Layer 10 of a small transformer language model trained on English Wikipedia (13 layers, counted from 0, width 96).
A neuron's activation on a vector x is SiLU(gate . x) times (in . x), where the dot is the dot product.

Input weights of the MLP neurons that the questions are about. A number n stands for (n - 128) times 0.0031.
n33 gate: 247, 149, 108, 149, 127, 73, 98, 154, 115, 97, 120, 54, 139, 146, 104, 108, 87, 129, 81, 69, 72, 83, 157, 91, 117, 134, 129, 93, 192, 156, 130, 173, 97, 151, 211, 159, 139, 142, 130, 107, 129, 184, 208, 101, 48, 124, 157, 181, 105, 114, 133, 110, 98, 126, 139, 164, 118, 119, 80, 108, 155, 126, 178, 135, 53, 123, 44, 164, 142, 223, 141, 115, 124, 130, 152, 159, 150, 128, 136, 136, 111, 126, 105, 122, 120, 130, 124, 70, 191, 118, 131, 126, 128, 199, 133, 120
n50 gate: 110, 145, 87, 122, 114, 115, 142, 158, 162, 101, 138, 146, 150, 123, 155, 151, 116, 151, 119, 119, 113, 186, 118, 103, 147, 130, 107, 211, 157, 121, 89, 139, 68, 129, 116, 150, 115, 70, 170, 152, 178, 166, 165, 133, 109, 133, 180, 136, 42, 55, 188, 112, 137, 137, 129, 158, 91, 179, 102, 179, 118, 163, 125, 118, 90, 139, 83, 109, 114, 83, 114, 105, 134, 109, 101, 115, 166, 108, 183, 141, 109, 169, 162, 143, 123, 158, 132, 54, 142, 167, 99, 150, 172, 128, 124, 103
n59 gate: 120, 150, 151, 136, 59, 155, 137, 98, 113, 102, 123, 86, 150, 163, 49, 111, 182, 100, 126, 104, 125, 186, 117, 161, 102, 157, 208, 108, 133, 153, 152, 70, 44, 85, 130, 139, 79, 122, 156, 76, 160, 74, 144, 120, 78, 111, 127, 109, 129, 155, 126, 93, 119, 117, 142, 100, 112, 157, 206, 114, 158, 172, 164, 173, 117, 89, 95, 129, 154, 69, 125, 136, 130, 88, 117, 148, 130, 102, 127, 160, 120, 81, 168, 174, 109, 137, 153, 124, 125, 133, 130, 162, 114, 148, 72, 168
n81 gate: 119, 138, 166, 181, 116, 121, 148, 122, 124, 158, 148, 156, 78, 121, 210, 112, 118, 151, 173, 171, 120, 117, 178, 103, 143, 86, 97, 162, 117, 180, 112, 100, 75, 106, 177, 83, 156, 68, 110, 139, 97, 131, 129, 130, 121, 115, 152, 161, 129, 112, 145, 104, 119, 118, 70, 140, 130, 148, 98, 71, 161, 129, 88, 137, 113, 171, 100, 169, 137, 85, 119, 63, 180, 174, 129, 125, 129, 104, 172, 139, 154, 101, 137, 162, 146, 159, 102, 156, 69, 127, 131, 136, 69, 70, 100, 110
n83 gate: 185, 119, 175, 131, 107, 106, 87, 150, 125, 158, 79, 159, 122, 155, 73, 91, 88, 158, 125, 138, 64, 123, 197, 81, 147, 157, 99, 155, 150, 103, 186, 150, 133, 165, 138, 148, 153, 162, 42, 171, 145, 115, 117, 134, 84, 157, 111, 120, 120, 111, 97, 118, 86, 103, 85, 151, 131, 104, 108, 140, 168, 108, 151, 138, 92, 147, 80, 177, 188, 152, 130, 125, 147, 117, 104, 128, 123, 131, 123, 147, 62, 138, 156, 92, 189, 130, 83, 163, 138, 48, 122, 133, 106, 95, 194, 95
n98 gate: 186, 139, 106, 63, 156, 165, 107, 43, 145, 97, 118, 186, 79, 184, 116, 97, 123, 126, 144, 173, 155, 111, 149, 148, 122, 58, 156, 156, 138, 70, 171, 98, 119, 160, 136, 88, 143, 106, 134, 159, 117, 111, 148, 120, 132, 160, 132, 123, 107, 143, 155, 146, 110, 88, 149, 168, 171, 121, 130, 184, 95, 163, 111, 119, 74, 142, 159, 158, 90, 194, 103, 149, 147, 170, 119, 137, 116, 109, 128, 111, 142, 118, 174, 202, 115, 129, 67, 66, 112, 133, 73, 154, 134, 93, 112, 194
n99 gate: 136, 92, 120, 49, 154, 106, 124, 117, 105, 142, 84, 82, 66, 130, 105, 83, 162, 118, 111, 129, 42, 71, 163, 112, 210, 98, 205, 167, 149, 157, 135, 76, 106, 100, 151, 124, 157, 107, 142, 97, 117, 168, 108, 120, 129, 139, 115, 171, 54, 127, 116, 131, 163, 137, 209, 125, 81, 117, 120, 178, 101, 139, 153, 132, 159, 123, 118, 195, 126, 109, 109, 106, 100, 111, 181, 140, 82, 48, 105, 146, 186, 145, 170, 160, 147, 200, 158, 134, 135, 126, 169, 95, 88, 99, 131, 232
n118 gate: 120, 97, 98, 132, 126, 173, 66, 123, 75, 221, 155, 136, 88, 106, 147, 141, 125, 92, 96, 71, 99, 101, 118, 45, 150, 66, 169, 130, 163, 131, 89, 145, 142, 147, 136, 136, 123, 52, 61, 135, 146, 146, 149, 113, 217, 66, 154, 141, 169, 114, 168, 167, 151, 155, 145, 153, 105, 105, 112, 113, 153, 87, 104, 122, 158, 172, 128, 122, 139, 150, 160, 166, 138, 129, 157, 94, 135, 163, 104, 92, 198, 145, 162, 112, 102, 140, 105, 148, 124, 68, 89, 63, 164, 125, 141, 134
n123 gate: 110, 182, 137, 145, 161, 109, 135, 139, 138, 104, 77, 103, 162, 113, 97, 123, 163, 147, 74, 31, 150, 158, 88, 90, 90, 61, 171, 142, 100, 174, 162, 108, 132, 110, 97, 140, 163, 135, 164, 173, 150, 163, 110, 67, 93, 174, 177, 142, 140, 107, 163, 175, 116, 71, 173, 93, 155, 29, 94, 140, 140, 144, 88, 141, 177, 105, 93, 113, 169, 132, 188, 204, 102, 81, 132, 163, 130, 109, 122, 75, 142, 108, 158, 173, 93, 137, 169, 125, 129, 75, 112, 121, 146, 121, 152, 189
n167 gate: 127, 149, 88, 140, 109, 170, 166, 153, 169, 106, 124, 105, 149, 43, 108, 164, 129, 176, 173, 101, 69, 93, 93, 43, 128, 92, 105, 178, 191, 138, 105, 149, 135, 166, 172, 136, 177, 141, 133, 135, 68, 117, 159, 122, 104, 129, 80, 151, 142, 136, 197, 139, 47, 116, 101, 107, 83, 167, 187, 128, 121, 158, 171, 92, 121, 117, 75, 106, 185, 112, 112, 131, 141, 98, 77, 108, 162, 100, 82, 128, 106, 148, 165, 123, 152, 168, 117, 108, 125, 123, 92, 99, 88, 155, 104, 136
n187 gate: 120, 96, 117, 98, 151, 78, 140, 148, 78, 146, 193, 111, 122, 163, 113, 109, 85, 146, 83, 93, 61, 111, 148, 208, 154, 168, 114, 136, 191, 71, 116, 140, 99, 87, 152, 77, 118, 104, 179, 158, 82, 155, 161, 158, 125, 103, 99, 49, 78, 156, 174, 180, 81, 167, 160, 76, 100, 76, 71, 139, 123, 118, 163, 139, 127, 88, 138, 179, 127, 190, 145, 132, 171, 127, 100, 121, 113, 127, 108, 165, 184, 47, 87, 140, 117, 104, 150, 191, 133, 143, 148, 123, 125, 162, 123, 129
n33 in: 65, 102, 101, 89, 126, 136, 107, 97, 197, 172, 123, 148, 183, 162, 156, 134, 173, 129, 60, 207, 148, 72, 164, 117, 166, 158, 122, 199, 95, 114, 173, 90, 32, 155, 121, 107, 153, 111, 110, 102, 107, 128, 161, 92, 157, 123, 48, 55, 162, 151, 94, 104, 215, 110, 154, 142, 141, 130, 90, 119, 59, 135, 127, 102, 146, 178, 144, 119, 89, 166, 149, 138, 104, 148, 67, 129, 136, 91, 100, 217, 105, 183, 121, 147, 66, 68, 111, 110, 163, 193, 57, 146, 70, 138, 115, 122
n50 in: 46, 145, 110, 140, 132, 159, 136, 113, 130, 157, 153, 121, 152, 139, 106, 206, 103, 176, 159, 142, 134, 141, 134, 97, 107, 137, 141, 119, 148, 145, 198, 92, 152, 124, 175, 126, 97, 128, 138, 161, 123, 151, 171, 165, 123, 156, 148, 95, 82, 121, 184, 152, 82, 166, 121, 168, 140, 79, 130, 159, 153, 183, 158, 44, 187, 66, 137, 156, 126, 73, 67, 121, 137, 115, 64, 155, 59, 162, 137, 97, 111, 105, 138, 156, 126, 110, 111, 87, 106, 114, 128, 80, 156, 106, 142, 89
n59 in: 70, 160, 134, 71, 161, 94, 195, 123, 121, 117, 112, 164, 121, 127, 88, 151, 100, 84, 132, 123, 122, 124, 138, 129, 108, 121, 141, 210, 134, 154, 144, 134, 123, 142, 143, 147, 113, 108, 88, 153, 193, 136, 190, 154, 137, 93, 169, 100, 79, 123, 158, 108, 141, 124, 132, 152, 126, 43, 112, 131, 135, 110, 95, 86, 87, 188, 170, 97, 125, 112, 121, 109, 143, 126, 116, 179, 138, 110, 126, 130, 153, 84, 139, 146, 119, 191, 137, 132, 156, 181, 165, 145, 161, 103, 124, 130
n81 in: 131, 67, 157, 119, 134, 97, 121, 162, 74, 107, 104, 85, 102, 99, 110, 177, 73, 137, 173, 157, 119, 68, 155, 109, 100, 193, 139, 140, 135, 88, 165, 135, 139, 191, 118, 161, 95, 103, 97, 123, 159, 105, 142, 182, 167, 69, 119, 129, 122, 126, 187, 109, 153, 77, 187, 138, 111, 181, 61, 165, 64, 120, 135, 105, 133, 152, 153, 130, 116, 168, 127, 120, 43, 120, 160, 135, 106, 141, 118, 158, 144, 105, 155, 123, 143, 92, 128, 126, 135, 112, 181, 137, 115, 101, 131, 117
n83 in: 75, 108, 183, 130, 139, 135, 141, 159, 143, 138, 62, 89, 178, 116, 124, 123, 145, 181, 142, 132, 167, 100, 139, 96, 133, 49, 196, 137, 175, 210, 161, 142, 162, 126, 146, 161, 96, 139, 162, 74, 134, 99, 112, 148, 119, 150, 122, 167, 80, 152, 144, 141, 115, 149, 96, 131, 99, 168, 87, 156, 157, 139, 132, 142, 113, 177, 174, 107, 95, 142, 57, 140, 117, 104, 171, 95, 168, 156, 103, 149, 74, 127, 83, 138, 69, 79, 125, 76, 111, 109, 118, 158, 83, 144, 136, 150
n98 in: 91, 160, 126, 157, 155, 113, 143, 82, 143, 96, 200, 120, 148, 92, 131, 56, 166, 60, 152, 76, 177, 196, 141, 69, 164, 181, 163, 152, 124, 156, 91, 126, 179, 150, 135, 151, 210, 149, 136, 163, 149, 183, 76, 79, 158, 112, 212, 182, 115, 138, 188, 141, 168, 169, 143, 112, 105, 187, 97, 140, 103, 122, 112, 203, 71, 144, 124, 113, 139, 71, 121, 145, 70, 120, 90, 115, 112, 145, 100, 100, 134, 154, 137, 52, 83, 108, 121, 98, 135, 118, 114, 149, 146, 109, 120, 85
n99 in: 130, 176, 125, 72, 162, 189, 106, 102, 102, 178, 56, 159, 126, 183, 90, 155, 103, 119, 148, 102, 43, 98, 125, 121, 151, 123, 109, 94, 147, 113, 139, 146, 93, 132, 155, 150, 92, 145, 123, 157, 51, 111, 209, 158, 143, 135, 98, 159, 51, 196, 103, 160, 163, 53, 198, 139, 65, 127, 130, 141, 88, 100, 152, 112, 153, 115, 80, 144, 118, 206, 128, 163, 137, 130, 122, 158, 47, 83, 153, 174, 138, 67, 163, 67, 178, 192, 111, 136, 89, 184, 138, 141, 140, 162, 109, 142
n118 in: 116, 80, 104, 111, 122, 127, 89, 141, 143, 107, 143, 167, 145, 158, 158, 130, 118, 38, 134, 105, 112, 74, 145, 73, 120, 148, 119, 165, 127, 139, 178, 113, 85, 95, 107, 78, 124, 147, 106, 151, 119, 123, 161, 146, 139, 88, 187, 136, 117, 152, 68, 125, 159, 94, 128, 136, 133, 105, 82, 180, 83, 163, 169, 101, 71, 137, 152, 178, 156, 141, 136, 132, 148, 115, 191, 140, 59, 155, 80, 102, 167, 94, 171, 153, 147, 154, 131, 67, 136, 221, 160, 96, 17, 176, 112, 134
n123 in: 105, 115, 147, 129, 164, 104, 196, 174, 159, 115, 132, 108, 113, 138, 189, 158, 173, 70, 127, 163, 198, 144, 107, 81, 140, 133, 171, 126, 168, 104, 165, 89, 117, 139, 165, 164, 58, 82, 134, 108, 194, 118, 124, 161, 139, 129, 151, 80, 122, 164, 134, 124, 172, 104, 182, 140, 73, 135, 119, 161, 136, 129, 89, 101, 77, 127, 89, 138, 147, 132, 122, 115, 141, 65, 132, 140, 120, 107, 118, 130, 139, 139, 153, 122, 118, 109, 175, 177, 137, 139, 82, 121, 40, 114, 104, 105
n167 in: 140, 128, 129, 142, 139, 161, 131, 151, 78, 183, 107, 128, 117, 103, 122, 60, 176, 163, 116, 92, 149, 169, 118, 143, 118, 141, 89, 130, 47, 69, 132, 88, 138, 160, 146, 206, 124, 89, 124, 165, 153, 102, 170, 86, 128, 166, 155, 155, 103, 131, 97, 164, 169, 114, 216, 127, 59, 134, 118, 90, 143, 152, 134, 71, 100, 125, 76, 132, 194, 106, 106, 130, 123, 100, 115, 144, 70, 129, 165, 187, 187, 113, 140, 76, 99, 98, 102, 177, 108, 107, 107, 130, 153, 151, 118, 107
n187 in: 135, 19, 80, 207, 141, 112, 105, 134, 161, 172, 147, 140, 86, 103, 115, 36, 146, 198, 120, 151, 130, 173, 139, 113, 144, 178, 123, 82, 123, 156, 161, 107, 129, 157, 157, 159, 110, 157, 109, 82, 157, 180, 166, 146, 133, 148, 172, 194, 113, 114, 107, 110, 129, 141, 118, 154, 192, 123, 90, 198, 138, 123, 115, 185, 94, 129, 123, 151, 127, 122, 87, 197, 121, 124, 125, 120, 157, 126, 131, 84, 79, 97, 147, 100, 185, 127, 127, 122, 55, 67, 89, 97, 116, 113, 123, 119

Each question shows a token from some text and the vector x that enters the MLP there. A number n stands for (n - 128) times 0.038.

"s": 126, 119, 128, 112, 142, 136, 164, 128, 145, 127, 105, 118, 114, 147, 156, 132, 131, 120, 131, 136, 136, 132, 130, 135, 145, 136, 142, 127, 135, 108, 127, 116, 114, 110, 116, 164, 112, 150, 128, 124, 135, 95, 150, 132, 125, 120, 118, 143, 158, 143, 120, 134, 144, 122, 116, 97, 81, 137, 148, 121, 134, 137, 38, 179, 118, 138, 115, 115, 117, 155, 111, 124, 146, 119, 141, 101, 133, 125, 125, 118, 176, 137, 150, 121, 123, 135, 133, 138, 113, 123, 105, 133, 128, 120, 126, 134
Which neuron fires most, and how strongly? n50, at about 0.26

" Stat": 131, 118, 122, 142, 124, 143, 154, 169, 116, 142, 113, 137, 125, 106, 107, 124, 132, 114, 160, 138, 82, 150, 110, 150, 125, 142, 123, 112, 113, 114, 144, 123, 126, 116, 142, 135, 130, 154, 139, 132, 137, 131, 142, 166, 76, 161, 108, 126, 167, 108, 122, 152, 149, 136, 70, 136, 95, 123, 144, 147, 120, 132, 101, 142, 140, 120, 121, 129, 152, 86, 150, 110, 92, 126, 106, 127, 138, 128, 114, 131, 145, 127, 138, 83, 131, 107, 163, 101, 115, 150, 106, 100, 131, 143, 137, 136
Which neuron fires most, and how strongly? n167, at about 0.63

" was": 135, 126, 120, 119, 159, 135, 147, 128, 161, 101, 129, 125, 118, 158, 134, 120, 107, 114, 147, 113, 141, 130, 136, 126, 129, 152, 110, 127, 163, 111, 153, 161, 133, 141, 106, 118, 136, 124, 130, 148, 126, 112, 124, 156, 131, 148, 132, 137, 112, 96, 135, 135, 160, 134, 103, 116, 161, 163, 127, 115, 151, 138, 52, 145, 140, 95, 129, 143, 131, 158, 127, 110, 135, 152, 130, 111, 128, 104, 103, 133, 129, 118, 134, 138, 135, 89, 94, 122, 105, 119, 110, 126, 138, 124, 155, 101
The neuron with the highest activation: n98

" adj": 132, 145, 85, 145, 134, 113, 172, 119, 142, 141, 140, 116, 109, 112, 127, 159, 79, 135, 90, 141, 128, 163, 136, 145, 96, 168, 154, 133, 99, 109, 129, 122, 117, 148, 119, 140, 129, 152, 116, 155, 135, 90, 112, 122, 126, 99, 113, 140, 112, 117, 136, 172, 115, 147, 87, 113, 126, 136, 118, 157, 120, 164, 118, 142, 128, 148, 126, 142, 185, 130, 116, 132, 138, 148, 122, 145, 129, 133, 115, 155, 88, 117, 121, 135, 104, 115, 132, 108, 97, 130, 97, 134, 115, 138, 121, 136
Which three neurons fire most, strongest first? n50, n99, n187

" Res": 95, 158, 139, 124, 134, 133, 181, 127, 126, 142, 133, 134, 96, 128, 128, 133, 126, 133, 100, 124, 96, 115, 138, 132, 122, 155, 121, 129, 129, 132, 168, 127, 111, 114, 119, 140, 116, 151, 127, 134, 127, 105, 84, 137, 75, 117, 121, 152, 168, 111, 85, 142, 121, 145, 86, 113, 109, 128, 132, 154, 110, 157, 126, 138, 174, 136, 129, 139, 149, 106, 132, 109, 117, 143, 114, 156, 128, 131, 123, 102, 133, 128, 160, 104, 150, 110, 153, 139, 116, 149, 113, 90, 121, 130, 116, 146
The neuron with the highest activation: n98

"ch": 125, 104, 71, 130, 149, 142, 116, 133, 120, 117, 142, 127, 80, 123, 137, 132, 151, 126, 137, 110, 128, 118, 125, 117, 167, 112, 134, 114, 133, 133, 139, 115, 101, 131, 119, 139, 117, 132, 154, 145, 130, 161, 170, 143, 136, 144, 131, 141, 182, 124, 101, 141, 122, 141, 95, 103, 110, 141, 136, 144, 116, 105, 110, 142, 111, 134, 147, 125, 93, 134, 139, 132, 133, 123, 83, 122, 111, 150, 134, 117, 177, 98, 140, 98, 152, 93, 138, 165, 109, 161, 129, 103, 145, 144, 144, 120
Which neuron fires most, and how strongly? n187, at about 1.4

"utes": 142, 127, 145, 119, 155, 144, 159, 135, 124, 119, 97, 116, 117, 129, 129, 102, 129, 121, 144, 145, 123, 107, 133, 142, 118, 143, 121, 110, 118, 96, 100, 120, 136, 117, 114, 149, 152, 114, 134, 128, 110, 112, 156, 165, 111, 154, 129, 127, 180, 117, 117, 123, 113, 127, 121, 115, 107, 133, 120, 154, 135, 117, 65, 181, 108, 113, 114, 130, 133, 127, 126, 125, 128, 124, 151, 106, 146, 125, 140, 152, 183, 124, 126, 130, 113, 144, 145, 139, 107, 117, 90, 165, 139, 142, 116, 122
Which three neurons fire most, strongest first? n50, n118, n33

" found": 126, 124, 134, 85, 123, 125, 142, 120, 136, 127, 122, 130, 126, 132, 141, 139, 133, 93, 111, 150, 115, 160, 114, 136, 137, 155, 120, 131, 116, 103, 142, 140, 116, 112, 123, 122, 118, 120, 98, 157, 109, 105, 146, 128, 153, 120, 132, 115, 136, 119, 139, 122, 156, 129, 126, 124, 128, 145, 142, 131, 147, 104, 49, 162, 126, 136, 141, 114, 167, 176, 138, 141, 140, 103, 152, 119, 122, 121, 129, 160, 145, 115, 101, 131, 127, 92, 160, 121, 116, 171, 133, 103, 102, 133, 136, 116
The neuron with the highest activation: n50

" give": 137, 139, 135, 109, 138, 115, 132, 139, 118, 165, 152, 126, 154, 157, 146, 114, 98, 119, 144, 137, 149, 135, 131, 96, 132, 147, 128, 158, 134, 115, 149, 142, 125, 141, 94, 111, 103, 117, 120, 123, 89, 104, 138, 147, 123, 95, 138, 148, 159, 105, 108, 120, 148, 154, 130, 116, 141, 149, 113, 137, 133, 142, 49, 124, 114, 118, 131, 110, 116, 161, 110, 120, 145, 138, 126, 135, 129, 124, 148, 144, 125, 118, 127, 126, 115, 122, 139, 128, 101, 154, 109, 141, 99, 117, 151, 128
The neuron with the highest activation: n81

" 1952": 126, 131, 129, 107, 136, 117, 133, 147, 123, 101, 125, 147, 116, 169, 173, 130, 121, 125, 116, 113, 112, 115, 145, 116, 120, 134, 114, 124, 143, 135, 105, 184, 71, 128, 152, 139, 126, 115, 101, 131, 148, 145, 147, 156, 122, 128, 111, 111, 161, 119, 99, 122, 130, 114, 143, 101, 127, 146, 137, 163, 155, 149, 77, 102, 118, 151, 103, 154, 144, 115, 119, 103, 111, 129, 127, 155, 115, 145, 128, 154, 139, 114, 140, 111, 145, 109, 144, 130, 136, 143, 105, 136, 90, 168, 96, 130
The two highest activations, in order: n33, n81

"ç": 136, 113, 121, 106, 134, 177, 138, 154, 134, 138, 139, 92, 111, 106, 123, 147, 176, 128, 139, 91, 162, 123, 141, 102, 142, 77, 120, 125, 153, 110, 127, 123, 84, 131, 137, 114, 160, 144, 64, 131, 124, 124, 156, 157, 120, 126, 137, 128, 160, 150, 136, 135, 129, 130, 110, 105, 153, 121, 137, 123, 155, 119, 88, 149, 125, 96, 103, 117, 142, 91, 138, 112, 153, 136, 105, 107, 132, 121, 141, 133, 130, 128, 168, 113, 124, 141, 115, 128, 126, 128, 127, 121, 149, 116, 161, 130
The neuron with the highest activation: n167

" advert": 131, 93, 132, 150, 134, 127, 131, 138, 143, 147, 139, 131, 144, 86, 151, 110, 120, 146, 146, 131, 117, 139, 112, 137, 107, 133, 121, 141, 129, 110, 144, 131, 121, 113, 108, 136, 124, 146, 134, 171, 98, 96, 142, 138, 90, 140, 129, 164, 127, 152, 145, 153, 114, 124, 115, 139, 116, 172, 180, 143, 148, 140, 76, 137, 118, 118, 114, 137, 168, 89, 105, 122, 147, 141, 132, 142, 122, 137, 135, 131, 110, 99, 119, 104, 118, 130, 167, 89, 87, 108, 130, 118, 97, 144, 123, 117
Which neuron fires most, and how strongly? n167, at about 2.2

" radio": 124, 133, 140, 147, 123, 113, 145, 134, 161, 127, 135, 101, 119, 131, 131, 83, 137, 138, 136, 126, 115, 139, 136, 117, 144, 146, 144, 137, 139, 126, 131, 100, 118, 115, 105, 153, 120, 139, 136, 118, 113, 95, 138, 119, 124, 117, 164, 137, 179, 138, 125, 135, 128, 130, 112, 124, 109, 153, 146, 144, 176, 158, 47, 129, 113, 145, 106, 114, 141, 128, 122, 132, 143, 115, 127, 115, 136, 126, 131, 129, 91, 118, 148, 134, 115, 128, 166, 104, 104, 136, 116, 144, 117, 150, 103, 119
Which three neurons fire most, strongest first? n123, n99, n167

" the": 137, 119, 141, 150, 158, 117, 150, 128, 118, 127, 124, 122, 124, 125, 130, 136, 134, 130, 132, 142, 105, 129, 146, 122, 138, 127, 118, 123, 121, 126, 129, 156, 106, 134, 138, 151, 108, 144, 136, 133, 145, 135, 123, 127, 154, 109, 125, 121, 132, 130, 127, 106, 138, 123, 119, 129, 141, 130, 130, 126, 108, 125, 10, 119, 127, 132, 132, 127, 141, 120, 151, 134, 124, 141, 137, 126, 115, 139, 120, 130, 85, 129, 117, 136, 135, 120, 146, 128, 133, 148, 130, 135, 144, 120, 133, 117
Which three neurons fire most, strongest first? n81, n167, n99

" his": 129, 131, 140, 141, 142, 127, 147, 140, 122, 140, 138, 123, 137, 132, 134, 123, 131, 127, 145, 134, 104, 140, 149, 121, 128, 110, 111, 126, 116, 135, 144, 156, 103, 112, 139, 144, 125, 134, 125, 133, 169, 133, 110, 118, 132, 115, 124, 121, 137, 118, 135, 117, 153, 132, 117, 135, 136, 140, 129, 137, 139, 116, 11, 134, 119, 129, 123, 127, 129, 131, 138, 131, 119, 129, 141, 136, 116, 128, 117, 135, 102, 123, 115, 148, 126, 133, 145, 111, 112, 140, 116, 148, 151, 132, 130, 95
Which three neurons fire most, strongest first? n99, n123, n167

"r": 107, 148, 133, 123, 135, 140, 109, 138, 156, 119, 143, 145, 131, 142, 136, 134, 150, 123, 104, 187, 115, 199, 135, 127, 123, 129, 146, 107, 114, 98, 141, 126, 99, 136, 112, 116, 128, 156, 118, 119, 121, 115, 126, 118, 123, 122, 122, 124, 155, 160, 125, 140, 127, 115, 133, 114, 92, 109, 155, 133, 131, 127, 58, 112, 147, 164, 123, 136, 144, 139, 119, 116, 127, 100, 127, 68, 129, 135, 105, 140, 156, 152, 129, 147, 119, 119, 123, 147, 122, 136, 112, 123, 105, 147, 119, 151
The neuron with the highest activation: n50

"ys": 117, 97, 146, 124, 136, 134, 137, 141, 140, 149, 163, 147, 124, 143, 137, 137, 160, 153, 131, 161, 120, 161, 144, 128, 129, 120, 115, 116, 153, 112, 113, 112, 109, 130, 83, 121, 122, 119, 113, 150, 131, 101, 132, 129, 117, 104, 135, 103, 185, 136, 133, 110, 131, 141, 161, 113, 115, 111, 147, 137, 128, 134, 54, 146, 113, 138, 134, 124, 108, 115, 113, 103, 124, 112, 136, 81, 152, 134, 126, 148, 141, 131, 124, 112, 134, 106, 151, 150, 105, 130, 113, 157, 110, 144, 117, 123
The neuron with the highest activation: n99

" had": 124, 134, 152, 119, 129, 98, 125, 123, 132, 128, 133, 141, 126, 162, 137, 119, 111, 105, 133, 143, 130, 154, 121, 104, 144, 147, 109, 88, 136, 101, 138, 149, 111, 148, 129, 103, 139, 114, 136, 147, 154, 118, 116, 130, 132, 123, 118, 143, 95, 96, 133, 140, 195, 135, 128, 103, 162, 141, 133, 137, 132, 136, 48, 146, 116, 132, 122, 137, 114, 175, 122, 115, 135, 144, 126, 151, 138, 134, 135, 146, 103, 119, 112, 139, 133, 124, 117, 124, 124, 143, 122, 96, 112, 134, 137, 129
The neuron with the highest activation: n98

"stan": 150, 139, 109, 134, 106, 127, 113, 145, 138, 115, 133, 120, 116, 139, 137, 152, 152, 167, 115, 156, 98, 193, 131, 136, 140, 156, 111, 120, 128, 92, 145, 146, 121, 77, 103, 100, 100, 122, 122, 124, 136, 142, 146, 145, 135, 114, 127, 164, 139, 176, 108, 148, 103, 143, 149, 112, 131, 101, 111, 150, 134, 112, 102, 122, 125, 143, 113, 118, 179, 106, 144, 138, 122, 87, 120, 125, 124, 128, 150, 158, 116, 127, 119, 108, 139, 106, 142, 129, 119, 92, 128, 124, 83, 143, 164, 130
The neuron with the highest activation: n187

" be": 130, 126, 103, 101, 146, 138, 136, 120, 144, 124, 110, 135, 119, 143, 135, 107, 103, 134, 121, 144, 104, 162, 145, 136, 134, 145, 113, 125, 152, 110, 144, 155, 123, 139, 135, 113, 110, 132, 121, 150, 123, 123, 111, 145, 147, 136, 124, 137, 117, 99, 121, 130, 174, 117, 117, 117, 145, 135, 126, 130, 147, 123, 41, 153, 122, 110, 133, 135, 138, 185, 133, 88, 135, 126, 129, 153, 151, 96, 116, 142, 106, 115, 128, 129, 150, 96, 142, 120, 132, 131, 126, 114, 139, 136, 154, 115
The two highest activations, in order: n187, n167

" 1993": 106, 130, 136, 86, 142, 127, 132, 138, 125, 109, 123, 144, 147, 172, 169, 107, 128, 131, 100, 140, 104, 127, 139, 115, 122, 146, 108, 136, 134, 145, 124, 159, 72, 112, 158, 139, 111, 120, 117, 135, 133, 164, 138, 156, 119, 109, 116, 112, 168, 140, 99, 119, 133, 126, 133, 110, 118, 162, 127, 153, 142, 149, 68, 116, 104, 140, 123, 142, 120, 116, 125, 124, 121, 119, 126, 155, 123, 121, 133, 156, 150, 113, 157, 112, 148, 126, 129, 112, 138, 134, 92, 156, 106, 148, 96, 124
Which neuron fires most, and how strongly? n33, at about 1

" direct": 150, 116, 140, 134, 142, 124, 152, 138, 146, 148, 147, 145, 132, 98, 143, 124, 144, 141, 145, 152, 129, 132, 132, 109, 131, 120, 125, 139, 127, 124, 148, 144, 92, 122, 108, 130, 124, 124, 109, 112, 100, 151, 134, 124, 115, 103, 119, 130, 163, 114, 128, 143, 138, 146, 127, 127, 122, 150, 121, 121, 141, 118, 25, 136, 115, 119, 105, 128, 144, 133, 128, 133, 131, 126, 128, 108, 123, 129, 112, 162, 105, 118, 133, 140, 125, 120, 162, 119, 126, 141, 122, 135, 132, 131, 133, 101
The neuron with the highest activation: n99

" to": 122, 143, 128, 129, 145, 123, 130, 121, 117, 135, 127, 136, 151, 140, 149, 141, 148, 155, 125, 139, 81, 153, 137, 127, 123, 147, 103, 141, 152, 144, 127, 142, 124, 125, 127, 121, 118, 121, 157, 132, 122, 139, 139, 150, 119, 112, 119, 110, 136, 133, 133, 131, 124, 118, 81, 107, 129, 123, 105, 163, 123, 136, 38, 143, 114, 140, 110, 126, 128, 153, 143, 141, 144, 99, 107, 113, 131, 149, 155, 132, 145, 106, 129, 134, 146, 105, 119, 129, 116, 126, 102, 125, 93, 162, 130, 139
The neuron with the highest activation: n187

"ising": 115, 129, 138, 140, 123, 117, 142, 149, 150, 122, 158, 135, 118, 112, 144, 121, 130, 136, 143, 140, 122, 117, 146, 135, 125, 128, 150, 148, 118, 108, 122, 97, 142, 110, 78, 132, 137, 116, 99, 151, 99, 119, 141, 126, 111, 107, 142, 130, 147, 134, 141, 109, 103, 138, 119, 123, 122, 148, 146, 160, 160, 146, 49, 164, 83, 132, 135, 119, 138, 120, 113, 130, 153, 126, 150, 115, 113, 123, 149, 165, 143, 127, 122, 142, 122, 139, 155, 134, 108, 129, 108, 135, 109, 134, 126, 107
The neuron with the highest activation: n99

" ret": 124, 153, 130, 99, 152, 154, 153, 127, 109, 137, 144, 113, 130, 119, 157, 129, 78, 97, 124, 147, 106, 114, 114, 106, 129, 129, 169, 127, 128, 122, 128, 141, 130, 148, 138, 115, 144, 152, 122, 188, 140, 90, 82, 141, 121, 148, 95, 114, 133, 136, 116, 159, 140, 154, 90, 128, 120, 125, 171, 153, 123, 147, 114, 133, 144, 145, 146, 116, 142, 130, 98, 116, 133, 123, 132, 140, 128, 114, 91, 142, 96, 126, 163, 112, 137, 103, 159, 73, 114, 127, 135, 113, 125, 102, 119, 116
Which neuron fires most, and how strongly? n187, at about 0.37

" 1962": 118, 121, 142, 106, 128, 123, 148, 150, 138, 107, 135, 145, 128, 168, 146, 125, 145, 104, 104, 142, 105, 130, 136, 119, 124, 137, 111, 145, 125, 147, 107, 161, 61, 104, 172, 152, 130, 112, 100, 125, 154, 148, 137, 151, 119, 128, 111, 130, 149, 116, 120, 132, 123, 117, 131, 113, 129, 150, 133, 142, 167, 143, 51, 124, 101, 143, 125, 146, 130, 113, 121, 114, 120, 118, 125, 142, 116, 124, 134, 155, 131, 109, 146, 147, 151, 120, 134, 118, 131, 139, 123, 139, 90, 127, 99, 139
The neuron with the highest activation: n59